Layer 7 of a small transformer language model trained on English Wikipedia (12 layers, counted from 0, width 128).
A neuron's activation on a vector x is SiLU(gate . x) times (in . x), where the dot is the dot product.
The model reads these tokens: "5 " "| " "Tran" "sit" "-" "O " "5 " "/ " "D" "od" "ec" "ap" "ol" "e " "2 "

The vector x that enters this layer's MLP at each token. A number n stands for (n - 500) times 0.01.
0 "5 ": 398 764 397 306 369 559 649 411 243 529 215 565 482 527 592 442 447 483 579 589 649 529 413 613 354 477 492 563 581 649 495 617 638 550 502 291 321 520 474 480 341 360 474 676 384 509 577 668 446 485 434 511 207 507 543 535 320 565 270 508 606 643 459 312 392 398 618 494 548 502 567 501 329 489 508 712 407 447 459 474 519 264 325 378 610 379 429 354 396 539 253 563 512 440 640 551 397 455 260 589 392 384 486 424 341 563 498 409 459 512 530 569 586 561 396 509 380 668 467 461 530 574 556 455 557 686 540 703
1 "| ": 486 566 556 563 374 616 583 422 8 556 399 664 602 512 699 474 452 685 469 462 499 402 427 445 484 482 526 573 301 529 546 537 687 685 375 336 499 556 492 508 458 439 419 566 334 593 501 692 454 363 670 437 391 485 472 434 493 456 357 612 433 840 421 356 459 456 432 516 520 500 594 375 440 525 528 599 471 546 486 376 530 295 541 293 658 351 480 529 498 284 497 564 482 499 737 487 446 500 431 448 444 433 474 517 439 564 595 545 240 529 450 514 639 531 473 478 522 552 449 573 371 443 542 457 509 537 480 650
2 "Tran": 416 693 556 562 401 761 565 552 386 747 411 688 654 223 539 472 350 534 722 434 571 325 334 269 547 648 562 624 477 674 348 414 557 466 594 354 700 623 469 431 329 534 556 627 468 560 582 493 507 358 474 657 421 566 667 665 486 572 332 430 709 678 312 836 511 500 538 484 405 581 347 543 774 508 611 523 640 389 280 379 525 390 591 438 257 317 477 308 476 476 424 563 299 574 526 547 508 556 469 412 544 563 454 613 609 464 376 501 611 349 504 534 520 469 364 298 612 403 333 559 571 457 477 413 499 480 589 729
3 "sit": 314 546 368 499 269 617 518 316 353 670 413 665 486 182 489 611 121 483 618 488 465 453 508 476 317 453 428 579 526 290 427 603 526 547 465 535 717 515 518 599 469 434 556 485 541 534 648 453 376 409 674 755 424 680 569 414 413 421 358 403 596 786 460 451 467 427 502 779 591 523 531 653 492 444 515 508 414 467 334 497 647 528 489 521 611 305 629 545 329 429 337 698 331 537 566 473 390 516 523 364 457 517 694 267 481 367 370 489 518 453 268 505 310 478 290 266 438 595 342 631 501 693 499 399 258 438 448 549
4 "-": 488 529 557 422 400 398 529 316 369 504 632 590 513 564 486 428 325 539 829 461 469 332 236 342 410 595 546 601 691 560 538 688 406 448 418 255 579 505 490 565 540 610 575 550 252 386 599 755 406 437 502 677 288 523 487 596 330 503 397 301 606 690 560 408 484 412 463 600 600 547 606 558 381 371 507 698 441 438 380 367 554 264 542 479 655 311 568 405 182 406 501 537 321 524 630 540 555 574 299 411 570 467 549 538 538 501 465 593 347 527 693 403 527 315 486 368 476 482 451 352 542 711 531 470 332 625 531 465
5 "O ": 509 480 466 435 481 500 391 341 232 439 323 570 621 412 526 365 456 440 838 480 480 460 335 574 448 549 580 545 612 504 489 746 606 526 432 338 737 401 423 431 516 411 605 684 398 512 659 768 414 387 424 572 182 382 469 499 430 614 318 487 612 696 556 451 452 335 475 704 520 596 661 467 573 473 540 569 428 563 507 399 534 315 446 379 657 392 468 250 334 377 405 493 438 470 709 518 410 462 442 430 499 371 532 459 592 606 462 481 484 491 629 649 541 360 244 373 513 531 530 437 439 626 608 552 546 478 386 516
6 "5 ": 595 631 537 426 400 510 558 417 308 510 281 624 542 414 537 380 432 453 629 607 561 545 312 757 413 519 576 490 662 652 452 665 666 671 416 280 533 420 414 519 480 521 596 706 348 516 665 688 446 380 416 559 116 452 487 493 397 527 265 543 556 588 455 400 522 311 605 495 576 457 614 561 402 480 603 712 306 515 445 433 507 267 442 383 449 412 512 289 355 457 304 600 451 444 693 503 405 424 299 551 437 393 480 395 412 551 513 482 484 468 600 614 580 398 351 494 459 563 436 523 538 611 497 531 529 609 601 697
7 "/ ": 490 530 673 449 440 552 366 520 424 532 244 630 478 525 454 462 472 557 670 502 575 469 334 590 365 618 533 591 501 511 478 542 683 626 427 303 594 509 437 534 431 422 481 619 309 431 680 784 380 388 610 497 229 508 516 362 395 648 469 351 557 776 395 383 402 422 430 553 528 674 678 431 372 512 525 617 308 671 323 460 419 260 445 333 654 413 314 526 480 275 239 431 476 365 592 456 519 494 287 476 574 337 430 384 618 587 588 460 317 567 470 576 556 334 327 282 395 603 523 445 629 493 700 439 511 569 449 604
8 "D": 539 493 555 360 426 385 514 488 525 568 371 573 493 398 456 470 495 578 599 465 451 474 292 619 381 593 849 678 553 432 483 271 557 671 477 417 583 474 382 489 510 403 371 905 374 555 681 559 559 239 456 642 294 391 503 450 519 527 372 621 552 773 476 757 602 751 570 584 478 682 347 576 587 565 339 573 438 471 415 461 530 391 587 418 539 361 348 361 575 422 403 557 253 358 519 479 507 482 415 530 491 448 487 597 695 561 519 428 412 505 475 519 549 476 421 419 512 519 402 476 481 682 498 544 412 557 515 547
9 "od": 433 465 472 371 374 471 473 453 404 479 212 554 244 240 490 529 441 487 566 409 544 266 456 625 435 562 714 771 671 620 453 278 337 472 470 563 566 412 417 563 383 433 592 676 444 549 386 398 496 312 625 724 449 561 635 348 636 581 345 622 646 500 485 707 670 518 663 661 589 443 332 544 935 463 555 568 445 466 465 276 548 420 599 539 655 410 479 322 443 522 554 644 388 441 481 487 317 579 466 496 547 240 512 394 767 451 550 501 398 538 247 664 470 372 362 461 469 684 413 603 569 662 467 432 443 642 526 494
10 "ec": 378 315 549 460 605 595 459 485 343 466 471 358 503 503 408 538 318 345 451 363 709 420 555 530 237 435 446 596 555 601 583 544 624 565 613 385 622 173 571 464 446 484 900 646 439 546 618 624 279 371 570 810 656 485 815 430 530 637 352 629 680 603 389 674 605 537 478 571 598 451 572 418 598 478 535 584 520 528 475 318 448 579 632 485 653 377 449 357 281 355 323 606 288 558 485 687 459 648 556 399 503 391 526 322 374 423 392 470 442 480 512 421 470 419 356 414 486 557 373 701 328 510 403 343 463 268 365 441
11 "ap": 548 463 595 426 436 382 354 447 382 637 536 500 574 410 579 353 345 265 618 312 516 340 220 516 514 141 605 416 491 580 496 398 591 553 440 444 542 509 430 424 663 474 833 591 475 391 694 560 397 262 509 642 624 487 681 468 576 565 548 533 648 471 563 623 787 438 601 609 695 552 747 577 470 428 566 420 530 410 520 503 463 561 679 556 566 414 646 483 492 248 328 629 255 675 432 602 356 706 575 488 367 349 662 325 382 381 438 545 489 539 345 533 633 479 325 438 525 474 287 674 512 754 574 240 467 570 305 458
12 "ol": 157 576 420 546 672 501 332 287 436 471 546 396 501 500 589 249 381 467 480 376 578 454 596 549 302 377 542 389 609 590 548 345 624 475 529 522 610 305 613 567 455 542 718 545 359 547 700 655 473 407 474 538 478 496 787 355 505 586 288 519 661 376 555 673 520 516 690 479 735 500 514 592 515 524 674 341 508 298 698 393 531 546 655 475 592 296 374 486 469 435 404 590 369 562 427 594 570 654 499 490 331 434 741 489 521 479 519 418 456 399 121 658 665 347 445 441 288 571 512 566 326 678 434 267 496 599 233 439
13 "e ": 590 572 520 373 447 500 396 323 283 455 334 500 514 578 475 413 367 580 832 429 607 379 480 740 452 421 486 546 434 511 561 434 464 566 500 391 648 295 499 502 512 492 535 595 328 519 567 666 391 469 500 571 60 499 612 690 530 591 340 364 593 545 597 541 607 476 436 466 547 507 603 575 521 479 559 539 452 492 543 434 507 240 418 371 637 324 492 286 424 546 386 613 420 351 667 555 309 485 448 302 446 443 508 385 470 624 477 398 350 557 480 561 548 385 348 323 424 603 491 467 312 555 563 399 604 600 450 498
14 "2 ": 574 640 569 311 485 393 517 345 329 503 273 647 447 479 474 433 434 444 703 597 652 507 305 816 432 471 480 449 699 593 475 572 640 673 434 350 554 337 504 406 523 490 541 721 360 470 652 658 420 374 416 605 102 479 524 501 503 663 354 484 534 529 506 314 491 335 585 501 469 499 538 576 517 379 574 637 267 515 453 451 510 348 448 330 399 365 575 365 423 543 358 656 390 409 644 572 416 458 326 505 381 404 524 351 367 516 500 503 476 401 689 561 651 412 389 502 478 548 468 541 461 629 572 521 591 607 569 660

Each question shows the input weights of one neuron of the MLP. A number n stands for (n - 500) times 0.0013.

n156 gate: 609 362 427 528 412 383 525 500 481 437 503 619 547 398 621 426 353 522 554 368 601 284 485 479 494 488 642 559 406 431 600 614 558 472 542 447 386 491 373 512 436 339 553 633 565 363 446 513 438 523 614 424 553 374 522 748 396 544 357 335 564 419 503 613 616 595 416 593 494 678 391 370 516 458 428 318 541 293 557 595 688 628 371 449 669 636 433 456 431 605 506 547 394 475 450 420 377 454 543 623 330 541 642 680 531 644 463 356 627 509 497 523 506 626 542 660 491 731 671 631 637 444 646 651 564 315 566 422
n156 in: 544 588 456 358 405 650 530 294 306 439 552 406 454 602 482 446 564 428 497 446 472 476 437 409 503 591 494 357 438 603 597 497 506 610 439 312 601 561 405 352 506 698 563 482 592 576 457 571 467 481 230 494 461 482 595 574 411 552 542 550 469 497 310 385 435 527 362 458 470 351 512 732 530 497 538 557 522 527 414 531 159 546 551 494 366 450 550 488 382 217 649 262 430 536 455 425 342 641 407 402 491 690 561 582 406 441 577 494 462 454 488 397 540 371 345 458 540 318 464 494 462 546 533 488 334 515 386 451
On which token does it fire most? 5 "O "

n125 gate: 490 578 418 755 483 727 649 497 608 344 642 517 544 530 403 497 392 623 542 368 418 610 693 458 611 454 517 449 225 382 520 438 593 184 445 493 599 466 456 419 523 460 533 510 458 524 612 562 609 640 447 609 537 238 561 596 642 459 521 605 459 440 549 503 648 676 630 400 534 386 356 634 355 653 539 782 425 418 360 497 402 446 411 514 633 581 647 304 503 449 473 673 433 400 370 290 663 720 503 541 361 531 456 672 466 434 550 581 618 477 463 580 726 410 591 497 514 500 664 450 576 463 399 503 566 341 614 392
n125 in: 583 404 433 483 486 410 442 586 415 503 706 373 603 503 422 405 774 551 510 450 445 632 443 347 430 497 453 452 666 510 480 587 532 735 769 438 288 510 670 380 500 473 544 566 461 486 503 542 348 354 378 431 350 358 691 802 406 524 485 517 716 405 403 545 594 412 464 344 585 589 531 486 552 510 612 334 580 553 622 431 430 486 456 412 557 596 383 510 541 441 569 517 285 480 568 537 490 463 743 580 500 314 228 566 285 557 614 665 606 395 490 475 256 277 658 524 445 618 279 452 336 531 541 480 624 613 553 641
Its three highest activations, in order, are on tokens 12 "ol", 3 "sit", 9 "od"

n282 gate: 428 698 497 274 493 514 486 461 485 343 674 482 457 633 349 423 670 657 432 573 518 615 483 270 467 448 244 617 483 383 638 745 755 432 442 422 399 649 507 341 397 577 475 532 190 567 246 558 601 452 413 471 447 462 471 486 372 399 286 410 604 602 379 294 327 803 507 560 521 356 578 553 415 548 718 591 745 469 475 489 606 443 406 507 469 563 631 362 557 461 425 557 355 528 430 476 374 328 354 464 686 443 632 429 366 521 497 596 438 649 335 632 356 563 510 584 514 559 658 447 573 326 458 646 531 535 374 578
n282 in: 273 462 438 545 515 359 704 504 403 664 455 756 772 832 564 437 387 541 402 530 610 649 582 515 593 566 504 636 379 560 707 504 620 390 493 511 163 587 676 383 434 642 552 588 484 557 336 646 556 308 265 542 334 675 492 477 430 362 288 467 523 391 581 496 267 441 278 564 601 500 466 317 504 613 362 586 477 493 645 519 577 258 507 554 619 402 566 364 379 492 523 617 414 623 519 429 563 750 608 840 393 504 530 514 229 596 452 530 456 536 410 407 496 600 413 615 363 559 676 312 338 508 279 426 548 440 489 443
On which two tokens does it fire most, strongest first? 0 "5 ", 1 "| "

n76 gate: 512 432 473 482 646 500 423 420 471 478 318 540 466 427 387 634 642 509 455 606 229 619 576 458 598 467 564 287 470 543 537 465 351 428 677 463 306 450 512 608 671 476 625 447 545 682 650 446 625 478 408 450 389 527 437 397 597 387 454 412 447 432 542 522 579 394 560 436 451 592 435 231 435 366 503 433 478 683 375 406 688 509 433 475 746 452 446 587 392 534 646 528 398 479 521 521 467 326 412 416 675 568 652 447 435 633 367 500 653 323 512 465 591 530 586 412 528 606 515 552 449 574 623 451 340 429 506 274
n76 in: 449 435 360 396 372 635 448 676 493 437 402 435 395 497 503 368 307 445 397 394 586 548 330 519 567 567 290 360 548 523 428 590 574 444 653 431 353 477 510 389 417 397 510 523 405 467 480 300 561 514 329 648 445 606 533 546 641 570 393 356 394 393 401 608 452 584 588 620 581 412 640 306 467 456 434 403 503 548 371 510 412 484 468 433 368 605 478 637 121 440 556 352 334 481 578 639 693 642 629 517 418 497 595 578 542 452 590 313 472 606 297 709 503 268 535 477 381 336 581 435 312 611 386 542 478 556 428 493
On which token does it fire most, and how strongly? 1 "| ", at about 0.41

n128 gate: 365 535 318 375 383 273 500 381 387 451 487 526 494 570 586 433 490 529 420 741 536 757 417 472 583 509 443 461 553 291 362 526 374 552 546 581 658 380 617 539 422 468 580 533 453 484 526 585 690 580 519 396 510 586 516 543 437 461 510 472 611 532 352 429 528 500 519 212 468 544 423 605 419 339 577 503 359 610 500 608 612 510 497 490 744 614 594 297 587 392 633 464 702 206 631 494 386 570 446 370 503 821 798 481 420 610 513 494 637 592 615 457 487 548 469 551 526 490 481 529 541 529 321 513 516 558 466 565
n128 in: 419 543 473 287 453 450 593 345 439 631 360 546 655 448 525 549 460 442 482 375 566 369 524 407 478 545 454 593 467 617 546 531 532 472 467 478 439 693 525 587 412 678 632 371 529 742 569 582 329 381 445 481 846 482 465 475 488 425 382 588 547 500 721 488 464 396 551 645 596 536 413 442 413 622 381 567 491 214 472 547 464 571 607 481 399 632 554 404 292 450 531 581 682 442 525 546 671 485 384 447 697 522 466 604 361 527 546 379 596 293 549 535 639 662 470 402 481 418 598 568 409 425 349 509 467 422 584 491
On which token does it fire most, and how strongly? 0 "5 ", at about 3

n73 gate: 462 383 481 393 684 431 549 546 416 677 399 302 438 587 594 432 608 648 234 542 562 352 673 462 483 437 371 656 418 545 591 589 483 366 519 523 395 539 352 539 465 355 616 474 727 461 549 523 385 514 355 421 422 484 388 589 487 407 541 583 603 558 541 445 408 705 770 532 675 321 468 442 683 487 356 442 649 317 649 414 516 428 500 527 462 497 497 412 578 388 278 631 351 626 542 384 587 561 676 559 694 566 477 331 506 398 516 340 516 550 552 480 569 551 491 455 586 695 464 526 506 438 610 596 586 604 751 526
n73 in: 462 423 569 510 480 347 506 490 497 393 519 410 620 497 647 519 442 716 680 535 546 516 506 685 523 481 570 261 516 384 609 490 420 675 333 561 532 574 617 513 670 676 331 438 678 610 510 823 659 483 596 490 316 398 582 451 399 729 572 383 346 657 418 445 620 433 593 382 558 431 368 487 435 472 590 382 461 556 572 336 512 581 478 328 357 483 422 416 442 346 497 487 571 570 666 529 462 538 513 451 412 523 240 559 481 468 589 400 609 404 427 597 749 545 553 576 601 294 359 423 538 400 404 484 667 468 540 432
On which token does it fire most? 3 "sit"

n267 gate: 452 561 562 575 346 549 474 520 250 584 563 632 335 654 509 565 408 421 411 472 398 429 528 489 396 410 406 543 545 621 506 430 601 355 541 537 345 442 649 463 618 594 583 494 326 379 424 571 560 712 292 448 638 543 418 465 364 328 564 427 439 506 633 434 517 438 244 494 417 506 267 403 416 603 558 511 500 464 424 579 623 586 531 535 520 527 514 569 486 450 367 457 354 583 374 443 526 537 656 535 529 567 497 387 394 587 475 630 561 497 480 658 523 457 572 489 360 435 743 589 390 581 463 452 410 509 492 535
n267 in: 447 401 587 570 536 274 371 413 434 322 513 308 397 551 385 329 564 317 371 547 477 677 367 497 352 553 284 484 512 522 606 585 523 584 571 436 371 494 734 730 737 398 389 396 450 542 416 503 551 500 544 393 426 430 393 474 635 601 337 340 640 602 560 426 535 472 438 564 561 624 442 459 600 673 426 298 520 335 315 572 559 612 481 470 560 730 584 326 522 503 590 668 519 551 503 595 408 506 652 399 617 419 345 411 535 418 616 539 606 534 519 480 575 589 488 541 643 525 420 519 638 481 497 617 710 603 488 381
On which token does it fire most? 2 "Tran"

n219 gate: 387 527 346 539 365 518 586 543 547 485 366 540 378 590 470 569 512 527 339 491 503 455 485 518 469 441 437 616 494 457 719 515 519 436 369 366 730 570 485 275 684 666 346 614 582 476 404 432 533 472 392 586 400 449 685 423 602 463 548 554 398 621 425 531 560 578 579 446 379 468 667 415 518 600 623 575 494 515 571 438 397 293 572 572 575 440 613 393 549 500 417 402 491 579 482 587 578 202 563 552 611 657 561 415 673 607 389 469 515 550 618 384 398 692 292 446 543 377 566 606 479 402 339 620 649 390 541 515
n219 in: 456 678 640 494 464 488 503 313 357 454 663 431 352 482 476 458 392 613 512 559 327 375 414 453 522 526 387 401 491 374 533 546 469 488 535 786 497 512 488 662 424 479 461 485 450 446 491 611 485 666 545 327 728 408 576 472 465 457 334 485 561 587 488 394 588 500 474 578 500 625 599 536 376 584 509 524 528 480 729 393 602 425 379 451 375 638 389 542 521 689 424 636 518 479 464 506 438 518 530 613 494 564 448 601 641 365 609 539 523 644 563 699 414 550 381 470 433 402 572 680 476 506 326 260 591 651 279 578
On which token does it fire most? 1 "| "

n116 gate: 655 500 401 478 368 471 657 436 602 397 500 382 474 402 263 522 487 667 610 569 468 352 550 485 526 816 424 602 472 500 497 562 497 529 564 490 469 394 458 500 422 630 364 461 470 459 571 620 368 192 393 371 519 415 494 477 606 341 432 541 510 364 353 430 615 538 463 484 535 438 519 506 321 571 503 509 727 404 620 461 519 455 550 176 506 679 444 462 299 487 340 519 560 307 484 503 600 440 503 481 394 648 490 350 516 534 688 682 784 521 494 507 406 500 632 572 584 591 677 494 624 516 649 450 444 500 574 474
n116 in: 348 441 430 749 516 255 584 531 564 607 503 603 569 577 512 408 594 442 530 433 623 626 537 515 731 439 512 628 558 463 503 475 574 475 461 584 417 685 390 718 357 259 497 576 474 525 538 452 402 613 670 431 575 429 396 541 295 513 550 381 601 460 579 450 448 448 482 438 534 690 668 553 422 473 299 460 554 530 373 494 313 347 635 545 687 571 403 578 612 481 538 509 578 525 299 568 604 537 460 569 572 431 425 551 441 531 374 578 406 572 401 426 697 503 419 284 393 601 410 369 457 578 640 466 689 484 650 522
On which token does it fire most? 7 "/ "

n112 gate: 595 327 372 719 662 478 645 412 393 722 604 535 286 481 553 447 434 621 261 608 421 491 574 473 574 509 469 576 430 616 594 366 455 525 581 670 478 453 497 563 521 506 385 184 503 447 465 583 658 520 584 602 481 450 487 660 414 519 276 359 446 437 537 793 654 515 515 366 585 294 541 319 412 506 500 630 670 476 656 430 506 579 444 539 398 624 454 450 560 567 393 582 456 594 550 472 584 475 410 344 335 446 589 645 434 515 481 285 466 464 466 494 478 292 409 466 462 553 550 453 653 491 369 481 500 497 476 519
n112 in: 478 365 312 455 691 458 419 587 454 497 593 214 368 471 526 656 352 573 478 370 536 497 265 381 417 397 420 552 484 583 426 569 503 419 660 532 323 532 305 401 500 468 430 477 533 455 490 447 554 533 459 367 606 443 666 709 573 624 295 503 386 305 503 439 535 437 547 420 683 441 506 490 716 494 432 360 520 469 601 467 531 449 506 480 228 537 437 535 571 471 642 571 500 554 567 592 541 481 345 754 471 341 568 695 490 440 481 468 459 448 570 497 471 446 296 462 549 582 554 500 491 455 180 430 421 297 373 677
On which token does it fire most, and how strongly? 12 "ol", at about 4.9

n193 gate: 490 668 458 490 321 490 416 527 355 568 503 500 497 543 350 530 631 530 413 342 558 490 576 406 314 598 397 252 461 366 654 422 765 517 436 564 507 598 510 470 412 630 576 503 353 544 676 456 576 771 613 453 530 573 578 469 618 412 415 585 418 567 723 510 415 583 400 590 647 568 146 314 416 506 600 490 282 516 384 435 393 456 457 517 388 413 604 453 560 510 608 362 710 347 380 377 688 580 398 741 510 493 615 442 687 687 434 483 542 465 563 455 612 483 587 596 432 424 483 457 523 547 630 378 684 262 529 513
n193 in: 551 464 443 618 434 388 589 359 530 566 464 664 621 461 315 458 566 403 475 587 543 435 419 621 315 799 600 536 475 725 624 503 369 615 271 602 439 477 606 539 583 295 474 626 405 317 414 640 410 514 600 599 680 539 540 576 503 510 622 458 563 689 343 546 343 394 468 461 497 355 409 341 516 415 459 468 453 605 454 470 443 415 651 570 506 544 484 447 510 623 273 342 520 662 532 591 500 413 490 676 440 659 678 553 539 663 619 500 598 694 445 493 473 529 721 526 477 539 558 565 724 454 480 603 571 661 393 280
On which token does it fire most, and how strongly? 7 "/ ", at about 1.7

n234 gate: 647 408 538 493 540 441 405 490 551 384 608 444 467 675 441 426 825 413 604 326 609 500 571 379 524 382 383 441 487 559 376 443 641 467 525 320 513 572 324 618 554 610 416 789 715 448 351 473 526 466 685 636 392 642 487 347 478 523 802 564 726 350 647 470 513 500 528 474 356 500 575 354 589 658 532 658 407 611 613 470 554 539 535 456 571 718 557 516 493 507 326 523 650 610 335 536 448 665 487 324 629 487 569 484 520 455 603 582 497 509 588 632 740 536 560 532 623 368 347 369 558 516 601 584 577 477 462 438
n234 in: 442 559 418 631 431 390 528 459 490 535 616 288 437 509 605 340 584 312 602 451 635 442 654 415 430 509 589 484 288 509 466 459 500 450 682 500 555 541 402 366 552 481 481 570 429 525 674 487 574 354 623 560 453 285 500 452 506 557 546 531 529 491 491 359 189 558 506 497 547 557 565 308 613 587 380 626 627 485 408 604 530 434 356 574 577 743 370 688 369 513 334 541 624 537 426 488 435 488 515 339 563 324 698 503 382 662 525 403 624 482 673 648 608 635 434 518 424 399 450 379 351 384 491 423 647 409 545 506
On which two tokens does it fire most, strongest first? 9 "od", 4 "-"

n117 gate: 556 294 462 461 274 506 494 370 550 503 543 352 612 374 650 509 524 655 477 330 420 587 634 353 525 382 572 509 553 497 606 463 285 653 427 515 560 585 491 491 615 473 467 512 563 564 558 494 485 475 437 525 464 524 601 460 354 657 403 577 660 382 381 491 364 440 433 614 421 579 388 236 600 442 354 365 506 406 475 571 477 640 548 376 557 491 462 692 515 356 454 323 270 470 548 554 387 287 503 515 454 653 408 558 385 370 354 454 403 428 404 409 488 518 617 488 666 342 566 470 571 555 594 652 476 628 468 457
n117 in: 403 445 525 503 500 474 320 641 596 519 497 574 506 465 471 376 654 481 519 528 225 351 430 385 678 671 551 545 512 561 580 493 741 426 635 519 472 609 513 580 575 468 408 598 654 628 497 480 569 370 614 545 430 604 689 370 478 617 415 610 347 580 443 506 425 310 509 567 391 454 388 430 455 543 410 500 222 491 578 585 388 612 661 852 620 520 659 638 449 507 597 555 785 500 446 510 459 446 582 468 432 277 694 512 410 538 579 468 447 521 630 460 516 437 420 522 321 408 452 577 441 410 698 532 409 333 410 452
On which two tokens does it fire most, strongest first? 13 "e ", 0 "5 "

n158 gate: 500 513 568 509 516 430 516 484 614 602 624 807 570 484 597 456 459 569 515 512 551 594 650 405 510 598 494 459 651 288 434 381 490 363 439 380 537 363 446 595 472 572 660 506 546 383 516 490 600 503 447 471 614 413 506 625 410 664 393 426 568 339 370 351 466 450 451 208 554 558 393 594 398 405 543 306 574 540 439 513 289 620 547 682 537 569 694 427 405 452 360 535 440 556 472 356 675 434 562 378 222 522 564 427 399 457 472 541 512 467 381 324 375 338 448 572 535 631 629 607 278 357 343 400 426 598 567 484
n158 in: 533 592 600 520 537 555 560 380 518 517 626 511 480 508 489 311 434 235 486 587 566 480 517 628 503 603 480 583 625 620 394 517 679 540 503 500 528 735 598 355 553 568 480 480 497 571 477 316 421 408 421 275 526 539 445 512 461 500 409 704 494 509 679 311 564 635 511 477 449 481 298 421 514 500 401 528 590 422 558 517 564 503 587 673 514 411 439 408 623 567 517 566 474 353 545 596 463 503 447 352 425 465 440 404 540 466 405 664 378 598 540 538 712 339 437 638 514 520 449 497 489 431 329 492 562 440 574 265
On which token does it fire most? 12 "ol"

n94 gate: 497 424 623 424 355 385 494 550 527 491 406 400 597 349 526 512 471 520 528 486 527 607 506 480 590 466 660 459 566 453 330 357 452 565 374 606 584 647 616 462 520 573 570 375 503 482 470 494 558 725 366 586 412 535 414 381 491 527 297 698 539 632 583 447 601 483 344 564 886 491 465 544 391 449 486 373 458 511 571 530 528 465 390 485 575 549 691 529 506 687 574 462 497 567 651 349 610 529 616 551 313 604 432 576 503 348 483 479 389 545 558 412 515 468 432 338 387 269 413 515 414 417 515 630 402 412 520 497
n94 in: 450 339 410 290 410 483 509 405 586 387 742 359 506 537 569 546 390 389 586 412 459 537 491 525 533 592 600 589 651 468 411 673 547 668 649 503 511 445 357 514 500 420 240 526 611 454 614 429 582 354 548 561 428 557 436 474 562 602 430 683 588 405 438 540 424 565 564 471 497 536 313 520 500 506 580 605 541 371 544 433 656 745 347 589 474 644 452 390 422 401 581 679 526 563 491 614 409 528 526 643 643 430 422 558 445 387 441 607 405 613 577 625 477 429 594 489 488 494 497 480 553 546 595 469 686 454 581 520
On which token does it fire most, and how strongly? 7 "/ ", at about 0.59

n285 gate: 393 627 414 407 378 503 445 646 540 525 450 349 417 530 615 467 497 576 492 503 572 432 413 414 769 610 334 494 422 516 574 654 525 494 574 417 570 461 494 538 559 413 287 701 569 632 414 343 530 294 554 684 450 500 514 483 632 469 354 611 402 582 430 395 565 489 604 360 440 564 398 552 456 407 643 470 643 441 388 556 521 528 690 322 476 428 524 387 602 411 522 503 552 533 571 527 611 505 606 366 492 692 564 582 580 427 446 553 503 429 486 437 598 511 428 356 441 573 549 538 473 472 549 560 438 434 590 467
n285 in: 407 532 398 517 515 468 570 445 410 403 503 422 512 437 480 592 361 563 338 717 688 363 328 607 497 497 339 555 384 581 601 712 470 430 406 532 546 491 477 416 687 529 422 653 594 561 368 227 417 539 451 614 645 483 509 633 631 535 398 614 406 538 523 608 472 494 548 549 604 539 442 402 686 559 522 494 530 765 400 580 646 599 586 322 611 428 466 378 480 415 407 561 517 339 592 494 606 451 486 441 453 576 518 598 341 585 457 541 545 592 491 512 420 586 520 520 385 537 612 622 514 535 624 583 437 523 441 631
On which token does it fire most, and how strongly? 1 "| ", at about 3.2

n77 gate: 480 543 542 575 655 640 451 578 413 529 570 451 483 486 379 411 439 648 611 489 494 434 591 427 586 506 640 657 416 740 740 735 426 550 619 657 489 372 506 474 435 595 500 670 545 552 474 532 400 476 345 579 410 506 330 541 494 380 589 562 518 563 457 622 557 412 508 575 465 349 552 451 529 536 400 580 695 649 474 588 492 488 546 343 466 452 525 369 503 430 619 442 454 606 345 629 574 583 449 673 456 503 450 422 564 571 344 439 486 530 460 428 444 389 486 477 620 751 468 509 441 250 650 361 554 483 500 497
n77 in: 476 445 450 705 488 497 588 506 434 579 600 482 579 515 461 330 449 587 520 562 500 560 333 468 686 521 790 603 424 488 370 451 326 320 549 448 449 406 283 382 403 470 407 561 402 449 485 661 697 516 518 365 515 509 479 512 476 494 603 583 500 494 482 533 328 285 555 341 434 661 545 470 646 398 369 545 509 562 448 678 392 545 616 655 595 525 426 479 345 494 524 269 572 542 533 545 545 560 512 626 686 564 552 561 654 334 515 640 550 448 566 512 328 530 587 458 632 479 362 554 364 579 289 530 607 412 553 518
On which token does it fire most? 2 "Tran"

n262 gate: 421 519 623 559 535 332 557 373 642 484 468 621 597 535 406 447 489 516 422 678 535 418 553 490 558 377 585 403 490 487 492 355 608 508 554 481 532 576 666 371 618 626 577 609 545 451 415 494 558 265 409 287 508 665 412 525 521 560 471 540 489 634 545 530 587 527 549 647 479 471 492 503 459 562 700 481 547 497 571 473 484 441 370 334 516 508 552 389 378 549 611 508 414 580 596 447 479 391 460 342 603 495 636 293 427 587 471 308 471 567 607 503 569 532 471 431 495 564 658 352 468 468 575 455 516 476 456 673
n262 in: 404 481 548 631 475 273 390 354 534 497 558 324 475 495 473 316 714 462 408 454 284 519 386 564 610 511 543 596 457 407 423 595 503 600 568 440 575 335 392 442 414 554 579 611 503 374 425 559 538 363 356 547 503 438 436 414 400 506 462 444 405 459 508 618 331 530 473 555 319 463 473 584 492 593 608 489 534 716 584 578 442 676 416 652 422 529 503 423 401 464 558 655 544 435 495 682 522 514 441 386 422 481 613 471 505 551 546 585 431 553 514 531 405 503 497 364 308 492 631 429 543 580 407 568 565 525 569 574
Its three highest activations, in order, are on tokens 5 "O ", 14 "2 ", 6 "5 "

n294 gate: 418 494 323 578 336 451 347 403 450 592 526 597 666 715 416 413 477 733 528 519 546 391 583 365 657 380 471 598 487 704 380 484 467 562 298 620 688 451 687 594 443 494 574 622 672 584 369 517 481 409 455 562 714 260 493 533 481 437 793 484 411 416 395 513 456 462 406 616 387 375 484 516 507 384 556 465 368 399 513 612 399 549 545 390 379 372 440 380 429 441 432 666 526 777 458 269 420 388 513 507 336 438 409 506 367 335 586 503 579 581 535 544 609 388 622 449 562 500 561 494 427 568 455 513 373 350 491 318
n294 in: 459 427 408 704 451 512 399 457 393 543 476 457 473 611 443 720 634 521 477 503 448 383 590 663 428 390 307 372 370 375 385 435 503 528 617 491 470 485 592 427 346 403 415 667 563 369 287 687 371 607 599 694 415 329 466 386 527 584 387 378 584 388 411 415 551 452 476 554 539 644 433 512 604 412 397 344 571 459 472 537 515 582 611 528 506 715 618 448 494 414 365 454 366 452 400 614 668 545 296 670 558 528 482 550 597 512 359 433 408 488 545 667 546 548 465 527 556 365 467 722 384 463 397 395 640 518 524 479
On which two tokens does it fire most, strongest first? 10 "ec", 11 "ap"